Layer 3 of a small transformer language model trained on English Wikipedia (9 layers, counted from 0, width 96).
In attention head 2, each number of a token's query is one row of weights dot the token's vector x. The head spreads its attention over the tokens so far by the softmax of query dot key.

Query weights of the head. A number n stands for (n - 500) times 0.0017.
q0: 672 422 504 346 458 654 412 606 348 783 592 374 528 520 594 476 290 651 716 516 306 664 730 363 497 418 509 438 625 505 432 413 474 446 552 593 482 265 533 700 430 441 710 625 623 573 546 796 338 401 375 450 301 502 636 716 449 508 413 573 581 344 478 583 431 476 451 423 634 391 474 526 553 334 587 300 610 595 695 440 339 634 626 566 590 573 603 332 635 454 425 554 312 425 548 481
q1: 513 494 512 379 669 365 408 485 515 623 542 607 511 466 356 595 599 488 517 398 474 469 491 419 547 582 353 547 458 524 646 537 553 464 395 420 397 461 613 573 489 599 477 578 506 474 484 438 531 512 414 654 477 540 468 313 605 516 467 456 432 510 423 519 439 429 438 390 393 606 754 655 557 592 511 516 581 579 498 455 484 492 435 451 485 539 334 503 551 484 522 425 461 536 630 540
q2: 389 553 521 568 523 342 582 481 537 450 519 512 733 449 631 481 653 582 345 502 622 589 478 702 381 535 624 664 464 575 486 471 437 726 551 547 383 601 688 511 541 443 500 560 303 393 322 394 465 402 594 465 530 456 435 348 477 587 534 490 611 439 441 527 542 560 601 544 405 640 440 510 491 608 693 539 372 498 341 290 472 362 491 448 358 835 668 621 530 509 440 669 612 496 327 552
q3: 576 267 603 503 470 533 409 492 573 410 521 510 668 533 531 278 255 496 665 436 554 607 415 498 609 433 495 384 541 490 369 423 545 485 717 512 488 325 432 549 637 266 544 439 630 593 587 727 496 514 592 426 532 362 574 558 241 445 556 754 543 396 495 578 330 452 549 553 520 340 576 473 510 461 653 419 519 473 432 520 409 559 487 637 586 607 485 578 571 320 467 616 549 607 564 563
q4: 573 430 627 587 686 519 355 524 347 353 422 555 524 348 563 372 311 526 483 291 580 599 334 675 638 460 586 368 558 458 436 553 603 427 525 420 286 571 587 372 645 463 539 390 449 454 653 584 533 366 675 398 585 411 581 359 389 560 390 489 607 413 456 638 459 539 695 398 403 281 524 488 540 586 580 539 579 580 513 642 581 498 466 682 473 634 316 580 540 431 414 576 551 334 485 639
q5: 619 612 487 401 337 513 522 642 534 411 431 427 300 602 352 469 448 488 658 564 395 371 571 401 496 702 237 523 568 418 515 654 505 298 676 338 515 485 360 230 453 626 556 285 803 586 443 466 477 697 647 456 594 501 417 541 565 367 558 511 452 798 736 461 428 561 490 558 421 685 416 499 541 452 352 531 599 478 413 538 409 517 491 389 637 290 262 549 424 529 570 422 649 530 505 395
q6: 615 703 681 643 462 451 498 546 504 566 523 391 131 401 544 406 572 480 495 468 562 528 442 671 404 483 464 520 463 453 356 495 445 443 634 452 473 548 653 439 668 551 564 370 672 642 312 372 459 359 556 454 611 454 611 330 565 416 492 466 589 551 683 441 817 515 551 382 331 388 554 557 448 705 267 557 410 283 403 516 513 493 161 544 511 487 325 490 639 510 528 384 741 338 331 289
q7: 393 514 432 511 301 591 625 548 609 539 634 287 666 652 521 539 457 543 493 684 366 462 578 324 348 475 612 470 573 482 427 349 440 534 568 669 708 447 192 521 469 454 512 328 648 436 410 352 296 702 549 482 374 503 329 832 623 530 680 698 352 702 567 414 432 351 321 578 457 521 493 478 650 227 544 476 422 345 377 349 504 642 497 309 535 446 524 575 317 622 475 452 430 617 363 563
q8: 714 535 423 437 333 612 558 457 601 481 484 645 285 566 529 455 427 560 516 492 293 457 452 567 493 605 407 508 528 483 464 581 350 399 321 395 484 555 605 478 479 433 363 427 617 597 457 523 633 466 453 473 608 447 593 735 498 423 637 453 720 611 736 480 508 447 513 526 319 729 482 519 369 573 381 462 665 402 495 534 460 467 459 514 605 196 495 577 504 697 533 683 421 492 473 218
q9: 617 713 615 621 584 623 417 381 802 631 448 426 333 477 661 379 511 520 310 762 662 584 541 623 235 422 781 264 531 350 395 537 453 445 618 529 550 711 605 384 753 424 407 633 489 633 213 480 332 510 517 392 618 409 382 426 779 349 447 347 480 522 325 639 652 523 525 341 591 397 456 517 694 652 445 514 504 521 356 684 528 407 267 517 542 515 600 441 318 611 486 279 331 731 300 538
q10: 565 433 328 425 590 243 586 637 335 708 519 646 660 401 450 524 576 494 612 624 697 365 461 280 558 625 466 642 476 515 579 779 364 683 325 677 683 202 500 532 444 517 567 453 520 425 533 507 477 442 315 524 475 552 511 466 601 698 216 571 276 592 546 704 766 317 460 442 589 286 480 719 563 702 627 265 841 354 892 557 398 461 574 530 416 591 630 533 403 402 519 345 296 632 628 565
q11: 718 332 530 592 516 614 629 510 524 486 539 392 728 320 393 487 452 501 486 504 489 901 473 764 452 464 457 269 631 433 562 544 670 476 697 516 647 496 637 628 632 375 623 659 559 403 484 634 524 291 435 328 576 276 391 495 486 614 322 412 351 386 350 547 544 506 545 390 255 399 562 387 583 817 351 641 476 630 541 621 417 424 385 548 435 457 351 452 303 479 648 598 534 533 537 201
q12: 439 580 465 524 595 518 499 793 516 655 529 310 682 402 350 375 606 737 467 418 567 479 552 362 658 450 611 453 629 632 614 612 846 526 353 757 477 242 183 449 369 531 621 453 356 289 532 426 503 423 418 468 339 559 558 524 617 655 437 407 286 531 309 556 341 258 420 286 407 496 664 358 257 429 415 487 541 291 474 532 531 896 547 532 413 347 556 642 644 404 562 539 571 401 730 677
q13: 409 485 578 431 398 417 420 502 377 403 493 509 572 561 596 410 447 527 552 125 201 680 501 473 595 444 609 678 522 419 650 521 673 465 461 456 403 574 400 505 657 431 506 690 396 351 564 422 501 315 483 380 325 697 376 498 462 342 649 513 582 406 483 373 532 821 416 566 645 459 760 468 612 499 360 680 460 402 410 390 576 542 595 496 655 596 521 345 474 508 585 677 462 418 480 362
q14: 456 779 718 309 381 535 528 413 306 554 449 494 554 455 263 574 663 508 570 408 410 476 496 454 454 700 548 478 611 465 614 289 504 473 559 535 370 360 622 606 407 668 384 511 608 167 340 421 238 353 401 646 290 622 361 622 676 728 615 601 504 349 440 681 685 459 261 383 548 738 286 609 331 276 742 468 846 465 441 376 467 184 560 423 397 426 294 438 455 683 535 527 586 876 485 553
q15: 668 474 509 525 640 269 453 704 479 462 428 616 385 579 504 587 542 641 545 600 612 374 535 684 422 106 767 584 667 735 378 709 557 359 513 557 376 638 834 452 552 496 567 325 519 724 337 513 681 560 529 663 634 508 479 552 428 372 593 441 213 489 296 579 537 446 847 402 494 529 591 340 548 675 571 679 640 340 648 560 568 643 327 589 406 388 360 480 487 410 412 507 827 471 394 586
q16: 548 344 456 489 701 363 628 644 287 488 446 543 454 397 551 600 619 378 503 611 624 596 663 488 659 684 543 415 488 465 533 487 624 556 362 611 223 431 319 400 266 281 593 507 505 387 303 490 590 542 560 551 770 417 542 655 702 470 275 648 458 225 609 240 610 676 606 674 569 460 608 513 710 485 514 592 639 660 746 562 689 568 497 499 249 484 290 554 487 568 498 288 587 629 684 679
q17: 507 652 485 504 543 201 550 653 612 482 412 454 476 521 594 283 649 249 631 167 519 278 403 475 282 554 661 637 448 224 491 352 363 576 386 487 688 667 488 612 516 133 368 269 179 654 624 396 501 360 617 524 613 502 169 576 332 195 512 532 422 344 380 491 537 636 583 538 362 524 533 595 520 397 620 649 647 372 374 464 354 378 282 784 558 474 514 499 506 548 486 434 537 222 543 324
q18: 631 503 632 482 577 429 646 597 527 652 934 519 638 612 410 297 765 487 526 475 510 381 118 528 735 418 414 616 589 448 607 380 623 594 216 366 535 393 418 603 586 572 364 322 478 267 376 503 518 680 587 371 584 346 466 384 410 722 425 496 266 564 598 547 692 594 229 459 655 142 625 556 530 746 690 446 677 428 426 287 499 407 552 489 449 421 294 275 505 769 515 594 770 433 613 301
q19: 541 669 386 591 414 548 504 355 565 648 592 377 631 570 607 386 394 339 641 490 712 443 657 751 421 344 269 795 219 640 693 641 763 561 550 958 580 586 496 421 404 286 566 594 571 577 441 422 285 486 362 571 232 566 248 617 771 626 702 629 304 521 429 739 430 294 611 621 486 546 450 565 466 607 116 433 566 337 35 407 626 391 595 409 707 442 272 496 664 332 655 516 218 578 650 427
q20: 457 535 525 369 654 647 570 446 384 432 465 546 542 573 417 212 480 443 386 355 753 280 559 553 359 708 607 482 581 436 357 350 459 714 460 315 618 309 513 486 567 486 492 609 442 587 319 572 407 633 424 592 515 316 691 442 589 490 426 457 570 437 782 484 468 391 496 345 475 455 570 654 404 340 481 708 675 440 580 552 292 299 625 450 918 409 577 608 537 381 250 508 714 146 841 446
q21: 429 573 531 570 355 386 475 984 393 338 265 245 325 510 417 459 620 529 695 342 481 508 470 560 581 578 594 406 741 750 544 295 80 546 556 528 477 373 558 417 448 579 459 517 533 297 229 406 521 643 754 493 318 509 371 264 754 719 942 324 697 724 613 523 538 459 806 227 353 496 207 691 451 430 307 612 450 510 617 453 471 387 620 554 497 193 404 343 546 695 460 222 464 515 335 530
q22: 428 588 648 645 689 231 673 698 666 566 556 837 538 507 396 451 401 466 453 392 758 767 393 558 890 716 212 457 267 415 782 469 562 597 226 454 515 714 703 527 582 599 455 358 722 496 441 673 479 658 446 281 165 216 531 533 625 690 448 413 590 410 289 362 577 393 607 520 246 533 771 465 576 196 818 586 588 590 564 580 524 770 383 421 434 567 445 554 589 435 744 313 447 497 498 436
q23: 473 340 325 396 837 563 540 481 599 667 455 462 619 605 800 400 555 443 773 353 520 431 375 482 416 783 554 558 188 405 539 537 245 559 663 519 443 621 369 559 421 622 759 448 768 376 661 271 611 576 556 494 435 610 679 522 379 708 800 642 351 457 291 462 463 384 303 609 584 425 491 678 708 563 457 492 537 566 576 343 495 516 456 760 208 780 687 616 594 365 828 482 395 543 620 470
q24: 339 711 429 553 899 507 783 487 469 232 509 490 623 498 518 494 623 801 547 588 405 305 724 417 617 507 375 505 265 651 66 467 132 159 434 397 339 212 611 458 386 473 622 372 202 392 504 563 508 699 713 366 485 529 388 413 383 529 366 521 349 568 570 288 582 508 422 514 393 438 468 505 348 376 413 307 708 504 467 774 361 287 496 459 373 510 133 305 751 529 662 548 403 300 673 490
q25: 418 376 565 628 500 591 323 594 263 559 486 366 473 285 228 405 443 556 599 447 554 630 505 581 598 471 421 488 432 521 525 519 431 526 427 658 747 727 354 412 383 409 243 244 439 385 681 606 376 549 493 186 479 375 309 387 733 695 699 397 311 490 417 610 397 481 420 637 570 337 347 614 696 264 344 268 465 316 584 443 476 529 466 195 290 295 554 543 578 655 623 508 822 669 507 582
q26: 369 416 369 552 493 507 341 391 394 570 505 708 615 381 535 559 798 327 620 411 399 459 632 560 459 682 477 627 569 387 489 518 536 707 413 409 239 633 609 739 556 400 705 556 588 361 516 701 509 422 281 215 591 441 581 346 135 370 548 537 664 734 533 711 642 586 745 401 439 554 539 415 480 451 551 500 471 440 490 566 397 492 523 620 531 298 389 337 548 324 505 615 651 474 609 864
q27: 703 440 270 360 292 673 521 588 721 682 641 460 363 475 731 433 486 721 298 608 655 649 646 625 341 321 790 347 497 541 349 534 548 441 212 469 275 578 441 464 731 645 600 640 583 281 642 417 472 544 421 450 360 460 398 277 411 831 531 712 729 231 390 644 762 539 438 325 561 619 513 658 436 244 385 598 438 408 309 354 500 414 593 585 547 586 454 485 745 365 383 248 641 594 577 600
q28: 565 569 199 491 506 618 234 650 723 483 424 618 769 447 688 412 436 203 634 593 409 542 326 417 202 455 763 468 505 371 401 462 570 424 350 374 718 745 600 680 760 440 854 852 613 390 572 674 510 696 511 735 257 713 286 579 392 766 580 309 394 469 389 513 383 644 600 489 697 393 629 590 361 342 669 376 338 558 557 661 646 596 567 480 497 592 432 397 373 218 507 696 321 452 556 503
q29: 604 387 521 468 305 786 539 498 505 603 416 584 809 422 418 330 544 262 112 573 628 662 432 373 374 525 592 625 551 415 416 256 593 294 606 623 314 574 647 354 585 481 545 257 506 262 494 442 952 485 398 412 411 362 591 600 415 396 707 536 388 548 555 393 245 523 533 646 716 592 248 345 658 455 191 571 575 395 558 415 491 910 717 446 692 541 561 273 455 582 487 493 287 563 550 494
q30: 404 267 353 302 673 615 466 444 426 492 503 452 465 760 218 416 431 420 359 615 287 784 437 472 471 766 402 434 549 539 495 346 305 352 257 642 433 560 380 652 303 427 454 596 378 431 424 464 371 381 619 719 699 522 158 834 278 558 645 470 368 711 487 538 647 537 419 880 725 393 481 617 629 508 511 411 571 482 557 758 536 712 554 824 564 496 632 770 492 324 470 559 427 641 397 490
q31: 696 343 522 557 441 215 351 288 588 764 567 344 575 298 389 263 350 451 539 389 365 495 425 674 673 671 644 653 404 658 210 623 680 486 621 552 452 241 559 702 669 594 630 669 454 663 521 460 606 471 490 505 244 437 607 484 592 278 376 182 283 447 585 653 511 699 477 546 437 416 583 491 371 501 465 499 782 441 643 619 517 466 440 544 448 550 522 553 521 450 654 701 491 876 110 352

Each question shows a short text with each token's key, already scaled and adjusted for position as the last token sees it. A number n stands for (n - 500) times 0.0023.

Then comes the last token's vector x. A number n stands for (n - 500) times 0.0068.

0 "ann": 492 495 515 506 507 475 494 487 558 474 461 509 286 888 744 767 314 171 364 575 731 415 438 590 710 850 507 351 293 605 587 416
1 "y": 457 515 519 582 514 596 410 537 590 464 436 521 422 661 727 614 449 403 469 604 603 446 452 442 765 839 467 533 419 604 557 411
2 "'s": 555 531 554 462 466 308 547 289 572 716 590 654 387 700 773 734 505 346 494 562 694 337 415 492 703 745 533 420 367 519 608 535
3 " y": 499 534 483 455 508 431 513 483 497 537 511 482 324 621 671 593 430 457 502 452 681 326 459 403 751 794 508 499 472 524 476 455
4 "oung": 524 511 501 566 548 386 445 504 481 635 533 475 397 566 716 725 432 417 525 455 584 340 549 419 699 776 597 592 361 506 543 473
5 "er": 453 593 545 592 539 387 499 458 554 662 491 628 405 654 671 647 555 534 757 722 633 370 464 421 706 748 438 547 511 460 549 473
6 " son": 436 517 503 545 524 498 451 493 545 534 504 483 375 575 792 695 392 514 458 583 722 343 518 460 579 666 482 337 415 624 653 504
x: 391 523 629 536 751 527 405 467 137 526 554 653 600 546 481 366 495 554 374 499 556 494 530 632 312 454 419 507 427 619 545 398 547 529 698 450 438 666 628 465 664 523 399 529 453 570 373 628 377 514 384 483 427 343 489 639 416 486 670 387 495 549 409 579 579 470 572 565 543 427 740 570 767 482 377 437 532 466 545 616 397 561 450 552 453 536 472 487 461 405 549 573 552 644 400 434
Which token does the last token look at most? 2 "'s"

0 "ice": 483 494 514 495 506 470 503 467 576 487 467 523 283 895 760 771 307 185 354 569 745 391 424 602 697 834 500 358 299 589 589 437
1 " Dep": 487 471 525 580 465 470 361 554 473 594 458 554 380 543 726 607 296 534 432 576 589 431 380 558 626 671 372 596 369 439 457 436
2 "artment": 561 439 433 541 529 695 524 498 642 520 503 580 426 755 605 639 232 501 348 560 610 513 422 548 568 637 484 457 475 650 533 551
3 " after": 552 468 430 532 453 460 452 481 597 657 615 637 337 659 670 575 365 411 323 507 588 303 386 569 502 650 438 438 504 628 644 557
4 " his": 482 569 628 505 554 305 668 293 632 734 533 688 284 749 696 735 347 593 541 553 604 327 420 515 564 642 698 413 575 471 649 566
5 " y": 431 549 511 425 528 507 573 501 541 510 503 484 313 612 634 484 388 474 469 449 712 322 434 454 702 729 510 482 522 527 519 487
6 "oung": 453 527 457 544 564 436 456 534 491 600 531 471 403 555 719 691 407 416 504 445 550 349 546 457 657 768 595 612 396 499 557 446
x: 490 475 564 489 715 623 459 527 133 535 552 558 401 620 453 368 492 515 343 491 481 454 516 491 254 506 439 497 505 609 504 468 475 371 598 357 523 468 386 550 701 554 514 521 506 540 418 630 418 564 501 360 530 362 353 543 587 519 579 476 530 544 305 475 521 496 495 583 522 432 802 499 601 450 484 366 490 348 615 696 571 404 535 455 510 535 369 457 490 442 460 665 537 559 238 445
Which token does the last token look at most? 4 " his"

0 "ion": 487 491 516 497 504 475 499 477 566 478 463 518 281 896 752 770 309 179 353 568 742 404 437 596 698 837 503 351 293 597 585 432
1 "ar": 469 457 471 576 458 507 505 561 642 533 423 539 552 669 889 603 422 504 410 669 690 438 349 500 715 748 459 504 353 601 538 558
2 "ia": 565 452 489 533 475 561 485 465 548 537 529 546 539 663 714 686 411 372 331 571 679 527 520 432 678 732 408 417 440 672 544 485
3 " |": 571 529 461 546 449 559 463 514 528 541 537 547 381 530 745 551 437 417 403 560 566 186 498 611 666 796 340 457 529 624 659 540
4 " 8": 449 565 738 472 344 435 680 577 657 513 490 671 292 696 800 527 462 500 440 431 409 300 578 584 577 587 532 449 525 483 602 463
5 " |": 504 578 535 508 443 506 488 445 620 607 472 564 333 763 848 489 437 534 273 511 439 421 532 668 505 511 386 560 407 479 676 334
6 "\n": 378 457 532 410 309 647 637 622 877 530 413 636 254 922 747 471 440 562 431 568 429 370 521 657 607 643 520 417 411 472 703 390
x: 400 422 484 533 603 566 495 459 96 489 421 561 376 539 371 481 416 605 449 427 487 479 390 549 422 316 431 579 332 634 585 570 535 502 712 430 545 712 463 575 592 614 428 664 586 514 474 510 462 423 415 488 503 522 458 610 209 608 693 528 503 441 479 474 494 443 545 538 588 582 596 582 504 525 375 557 494 460 655 439 475 567 547 530 438 510 398 476 537 498 610 643 599 559 481 254
Which token does the last token look at most? 0 "ion"

0 "g": 491 498 509 503 509 488 501 495 571 462 452 507 286 895 753 753 313 169 356 569 730 408 436 594 706 838 510 351 288 598 597 412
1 "ion": 514 521 488 539 519 598 522 481 641 512 436 610 365 696 710 515 460 308 345 583 623 419 396 500 739 698 467 490 286 607 548 475
2 " |": 529 467 461 567 458 546 401 525 547 540 506 539 356 559 766 575 452 410 447 570 663 245 346 639 629 703 438 454 387 676 622 429
3 " 7": 524 569 662 387 305 476 661 577 683 522 490 666 272 715 830 510 455 490 463 405 439 288 518 541 570 550 580 467 461 500 578 439
4 " |": 554 536 535 492 453 498 465 450 638 611 469 565 319 811 828 493 444 558 304 490 428 429 501 645 461 505 444 561 353 462 627 319
5 "\n": 404 574 485 400 339 686 631 621 879 513 407 628 233 944 753 454 442 577 456 558 466 388 508 645 603 633 562 432 402 471 685 396
6 "|": 476 500 482 507 486 502 624 467 620 634 488 755 287 727 740 515 384 488 431 498 428 279 397 648 501 730 513 531 476 528 661 441
x: 352 412 386 624 443 578 452 519 136 466 531 630 445 569 431 469 449 658 350 487 533 488 414 459 218 483 471 609 392 531 638 569 430 424 698 362 621 676 528 521 651 577 408 528 591 504 469 405 464 506 414 554 471 463 320 571 342 494 693 557 491 482 517 388 604 455 458 472 440 714 508 534 482 503 389 466 472 320 581 545 480 496 468 416 500 428 506 496 492 600 553 545 592 508 400 256
Which token does the last token look at most? 5 "\n"

0 "et": 490 496 514 505 507 483 497 483 563 472 464 511 278 899 751 764 307 177 354 570 739 414 439 592 695 841 507 348 287 598 593 420
1 "ts": 468 500 430 555 520 529 526 451 603 525 438 575 454 687 795 639 398 421 435 701 698 424 376 529 722 744 450 500 331 564 580 472
2 "),": 581 509 513 442 510 444 671 443 646 644 534 763 279 615 781 607 439 422 451 454 509 256 353 620 729 736 513 573 365 523 595 400
3 " J": 525 449 491 487 442 466 576 578 632 485 431 612 397 636 731 524 380 423 507 557 517 486 550 471 799 681 442 533 407 663 669 471
4 "on": 448 504 625 558 440 459 490 603 619 554 417 542 408 694 635 469 395 468 524 572 564 477 540 461 687 623 424 651 230 562 665 476
5 "ah": 484 546 544 519 500 429 573 468 557 543 538 597 379 633 838 538 407 598 489 597 726 459 428 305 736 775 446 366 344 445 564 523
6 " and": 516 480 565 479 513 537 661 421 692 763 554 790 278 736 735 547 583 396 458 581 584 443 562 514 857 669 547 388 396 566 640 524
x: 415 430 381 530 542 541 554 344 186 511 357 550 411 518 460 491 442 642 436 495 592 449 504 572 134 378 392 506 444 596 567 503 522 361 642 325 455 646 560 526 582 421 368 514 523 584 362 599 492 528 461 520 575 344 477 680 282 622 630 444 476 683 411 406 598 527 385 522 427 493 640 642 484 494 405 523 417 464 575 622 497 462 438 458 496 523 485 377 419 540 385 486 474 700 592 498
Which two tokens does the last token look at most, in order? 2 "),", 0 "et"

0 "ather": 488 492 515 494 507 468 499 479 564 477 468 517 276 888 764 768 309 178 359 574 738 400 448 587 695 836 516 353 301 605 589 427
1 " in": 527 437 498 538 466 490 493 467 586 584 551 571 303 662 704 618 366 352 370 567 531 400 497 611 651 745 452 444 448 545 556 530
2 " season": 485 450 476 497 471 507 515 433 618 538 598 559 343 717 703 607 229 532 228 540 657 339 337 596 654 629 434 499 508 512 519 537
3 " one": 587 620 560 402 556 351 613 390 645 730 483 678 375 731 768 689 460 538 497 568 657 344 423 572 593 675 572 504 396 591 484 591
4 ".": 520 556 537 482 510 505 474 384 615 559 464 658 434 622 735 758 400 478 369 411 711 291 541 610 600 625 577 499 368 584 534 466
5 "\n": 403 595 395 389 382 646 584 541 721 567 453 633 328 809 690 515 528 359 435 466 448 292 496 629 572 698 511 448 442 516 607 441
6 "-": 477 544 473 539 434 475 642 535 676 577 484 779 148 676 696 564 506 518 475 541 448 307 540 783 563 589 547 362 429 478 695 356
x: 404 443 435 451 512 520 472 470 115 492 454 671 469 511 391 483 504 658 358 531 557 436 335 498 238 557 432 593 363 554 595 624 549 439 640 413 569 678 486 496 583 692 442 489 593 555 575 384 481 500 431 613 416 434 347 542 400 608 626 469 360 580 441 455 497 501 433 499 527 730 506 554 534 560 389 462 449 440 541 554 456 595 419 467 493 375 380 447 537 545 499 583 513 622 444 311
Which two tokens does the last token look at most, in order? 5 "\n", 0 "ather"

0 "ation": 488 494 514 495 506 476 502 469 574 472 461 525 276 912 754 773 309 182 350 567 747 406 429 602 693 824 502 356 294 588 586 429
1 " ==": 467 394 377 548 498 573 521 335 647 621 536 691 330 697 746 586 360 485 281 513 684 262 360 582 599 523 463 566 534 499 480 505
2 "\n": 643 403 280 573 595 674 586 482 722 491 502 716 363 831 804 432 408 449 363 554 622 319 391 623 670 671 499 650 490 576 575 467
3 "P": 547 494 531 514 448 468 653 537 720 484 497 738 365 523 842 522 405 368 493 513 475 388 458 599 583 678 363 485 381 453 657 556
4 "ublic": 525 514 486 511 495 526 628 345 641 634 526 773 313 663 652 752 155 564 270 549 392 436 440 607 588 551 422 553 330 570 593 549
5 " educ": 517 445 525 457 557 537 539 423 552 584 534 604 374 753 624 719 248 624 349 563 575 410 270 565 578 678 540 464 509 595 616 588
6 "ation": 517 565 394 475 486 569 588 509 624 518 434 613 346 727 659 622 193 399 455 575 651 477 293 553 591 697 493 555 487 637 517 629
x: 510 512 463 566 601 653 432 468 155 609 524 480 430 445 507 471 507 466 325 528 652 518 482 504 253 361 632 443 478 588 404 578 533 516 830 348 482 599 592 518 647 452 412 470 531 494 472 497 500 511 585 528 478 412 460 535 402 534 661 318 430 394 412 450 754 257 529 513 531 527 563 572 509 613 356 478 574 447 557 591 453 497 427 474 432 612 523 484 460 443 375 802 595 576 513 379
Which two tokens does the last token look at most, in order? 4 "ublic", 5 " educ"

0 " For": 481 499 522 503 497 462 494 470 567 479 469 521 282 891 743 770 306 173 346 575 727 410 439 602 694 833 488 358 293 608 591 418
1 "ce": 389 468 497 624 497 632 520 454 707 455 512 628 443 857 761 659 300 474 353 578 686 467 402 503 703 639 490 508 401 551 553 474
2 " |": 545 433 463 567 486 511 454 462 527 525 610 598 435 601 657 611 283 419 390 549 556 204 391 591 628 674 450 479 476 591 600 441
3 " 8": 526 555 710 377 332 435 681 566 681 484 477 680 303 732 765 555 431 527 473 423 404 270 560 578 589 543 535 462 516 469 521 463
4 " |": 578 515 524 502 445 500 482 457 633 580 463 560 344 811 805 498 399 569 314 477 420 419 515 679 501 480 408 562 396 460 638 290
5 "\n": 412 576 479 405 348 674 635 610 869 502 410 639 254 933 725 474 426 576 437 550 423 357 513 668 596 628 512 435 427 477 681 373
6 "|": 479 511 472 499 477 506 609 470 621 625 482 748 273 726 740 496 369 496 431 496 420 276 400 633 518 728 508 533 494 536 632 451
x: 329 403 398 625 459 586 470 497 151 451 563 641 441 577 422 480 449 657 345 456 537 486 426 436 239 489 467 631 380 522 630 559 435 427 706 384 618 658 528 515 653 560 397 519 600 490 464 384 469 509 415 569 475 461 290 569 338 483 688 544 488 469 523 399 615 461 443 470 450 733 508 534 493 523 380 469 455 324 584 530 490 504 470 393 482 423 507 511 500 608 549 553 615 518 404 274
Which token does the last token look at most? 5 "\n"

0 "l": 491 498 512 501 510 480 496 486 563 467 454 513 295 888 746 762 305 170 356 577 726 414 439 595 709 842 511 343 292 602 593 417
1 "ber": 458 465 458 614 481 576 468 500 602 536 503 584 423 636 673 490 357 396 391 613 605 408 311 523 741 691 594 450 351 596 546 474
2 "g": 560 441 449 536 506 567 507 559 631 467 435 491 584 554 613 552 428 467 600 592 783 431 354 454 648 702 578 426 396 584 604 333
3 ",": 495 567 560 462 544 465 584 464 564 585 494 682 264 600 710 486 490 319 522 532 631 350 509 550 775 766 558 459 412 577 576 494
4 " the": 451 536 669 510 596 303 619 262 553 837 542 753 302 706 854 608 502 474 453 598 682 318 457 543 642 707 517 555 421 516 523 601
5 " series": 515 517 521 519 438 486 518 470 591 565 495 528 185 772 653 616 405 457 411 470 792 356 488 533 647 652 466 467 454 595 677 664
6 " is": 482 552 490 475 479 502 562 487 471 567 561 643 181 635 683 563 353 400 456 414 554 264 542 606 522 764 424 487 411 646 632 427
x: 367 505 470 536 620 472 521 513 123 496 474 572 507 508 471 490 332 612 364 623 534 509 491 470 196 466 554 431 538 587 604 571 537 362 688 428 486 684 642 550 679 600 427 488 452 582 471 526 417 381 505 484 466 515 472 732 236 530 598 471 539 545 383 609 544 548 437 455 428 476 488 647 570 549 349 526 520 434 533 567 520 443 525 378 527 587 360 484 414 511 421 572 539 641 309 457
Which token does the last token look at most, and with what share of its attention? 4 " the", with about 50%

0 "==": 481 486 499 501 524 495 503 457 595 468 469 555 264 906 752 745 294 195 334 545 730 383 435 600 680 818 499 363 305 586 592 425
1 "\n": 524 369 343 621 624 667 646 470 813 441 506 755 338 882 774 423 317 442 367 512 561 312 419 647 622 652 490 534 434 526 615 475
2 "\n": 626 495 357 476 599 708 776 487 857 413 452 795 285 756 772 380 341 451 549 489 508 279 502 628 583 663 449 420 458 468 714 501
3 "===": 533 507 479 493 491 667 665 417 733 549 526 838 205 845 829 459 287 523 319 495 565 310 405 624 458 550 512 582 504 452 619 506
4 "M": 462 579 501 503 548 499 619 490 628 462 452 706 400 650 792 522 198 460 555 531 542 390 473 551 627 751 371 565 526 446 522 505
5 "ain": 515 354 527 568 522 512 612 548 470 599 511 628 318 693 472 472 437 424 467 480 552 423 468 390 563 780 450 531 398 656 471 718
6 "===": 408 535 495 405 419 562 571 392 733 579 500 681 305 852 844 540 331 519 300 515 784 351 365 535 537 492 500 575 478 547 496 507
x: 509 301 634 641 475 605 546 380 234 486 476 618 343 420 513 503 319 723 602 558 406 541 462 427 380 248 542 472 361 554 408 519 506 633 746 270 622 706 460 519 686 509 562 630 613 488 488 485 516 572 441 541 401 517 315 523 298 459 714 498 561 479 412 468 410 608 452 518 461 619 604 605 575 472 393 438 430 400 526 633 325 579 440 481 442 527 447 577 402 445 431 704 548 539 443 331
Which token does the last token look at most, and with what share of its attention? 3 "===", with about 60%

0 " over": 491 490 514 494 503 475 495 477 565 470 469 510 258 894 743 757 320 181 351 552 746 391 458 607 688 828 499 346 298 593 590 423
1 "l": 422 531 495 485 452 502 493 488 611 486 515 561 667 729 826 733 373 466 290 639 585 393 321 400 554 579 615 398 427 557 454 519
2 "ook": 485 466 430 496 530 549 497 363 641 507 512 630 360 792 645 545 352 367 391 619 630 468 455 443 704 625 638 472 419 574 615 382
3 "ing": 454 458 495 557 446 522 493 511 588 532 461 527 423 606 814 667 485 335 554 598 716 400 396 548 765 731 499 507 367 609 555 406
4 " the": 443 517 611 496 591 311 580 252 595 769 552 778 346 700 844 654 437 415 507 627 768 285 343 512 726 676 528 546 436 548 534 464
5 " r": 478 498 491 451 466 522 503 506 548 537 498 577 411 605 703 670 298 414 418 540 637 403 508 551 736 643 523 540 396 527 514 516
6 "iver": 538 508 546 533 525 476 544 514 507 515 497 499 408 786 694 676 220 377 476 541 509 439 440 493 719 673 597 569 419 459 505 602
x: 534 562 564 488 709 584 347 530 165 591 534 633 514 497 476 431 519 537 383 507 693 373 518 511 260 394 523 357 458 556 444 521 538 402 762 506 451 542 539 383 589 572 389 537 492 544 348 567 405 514 359 394 516 433 387 493 407 586 721 484 445 491 446 419 621 253 560 480 568 605 679 542 564 500 524 550 511 417 554 474 535 535 398 447 448 514 405 384 357 517 528 787 559 570 382 328
Which two tokens does the last token look at most, in order? 4 " the", 0 " over"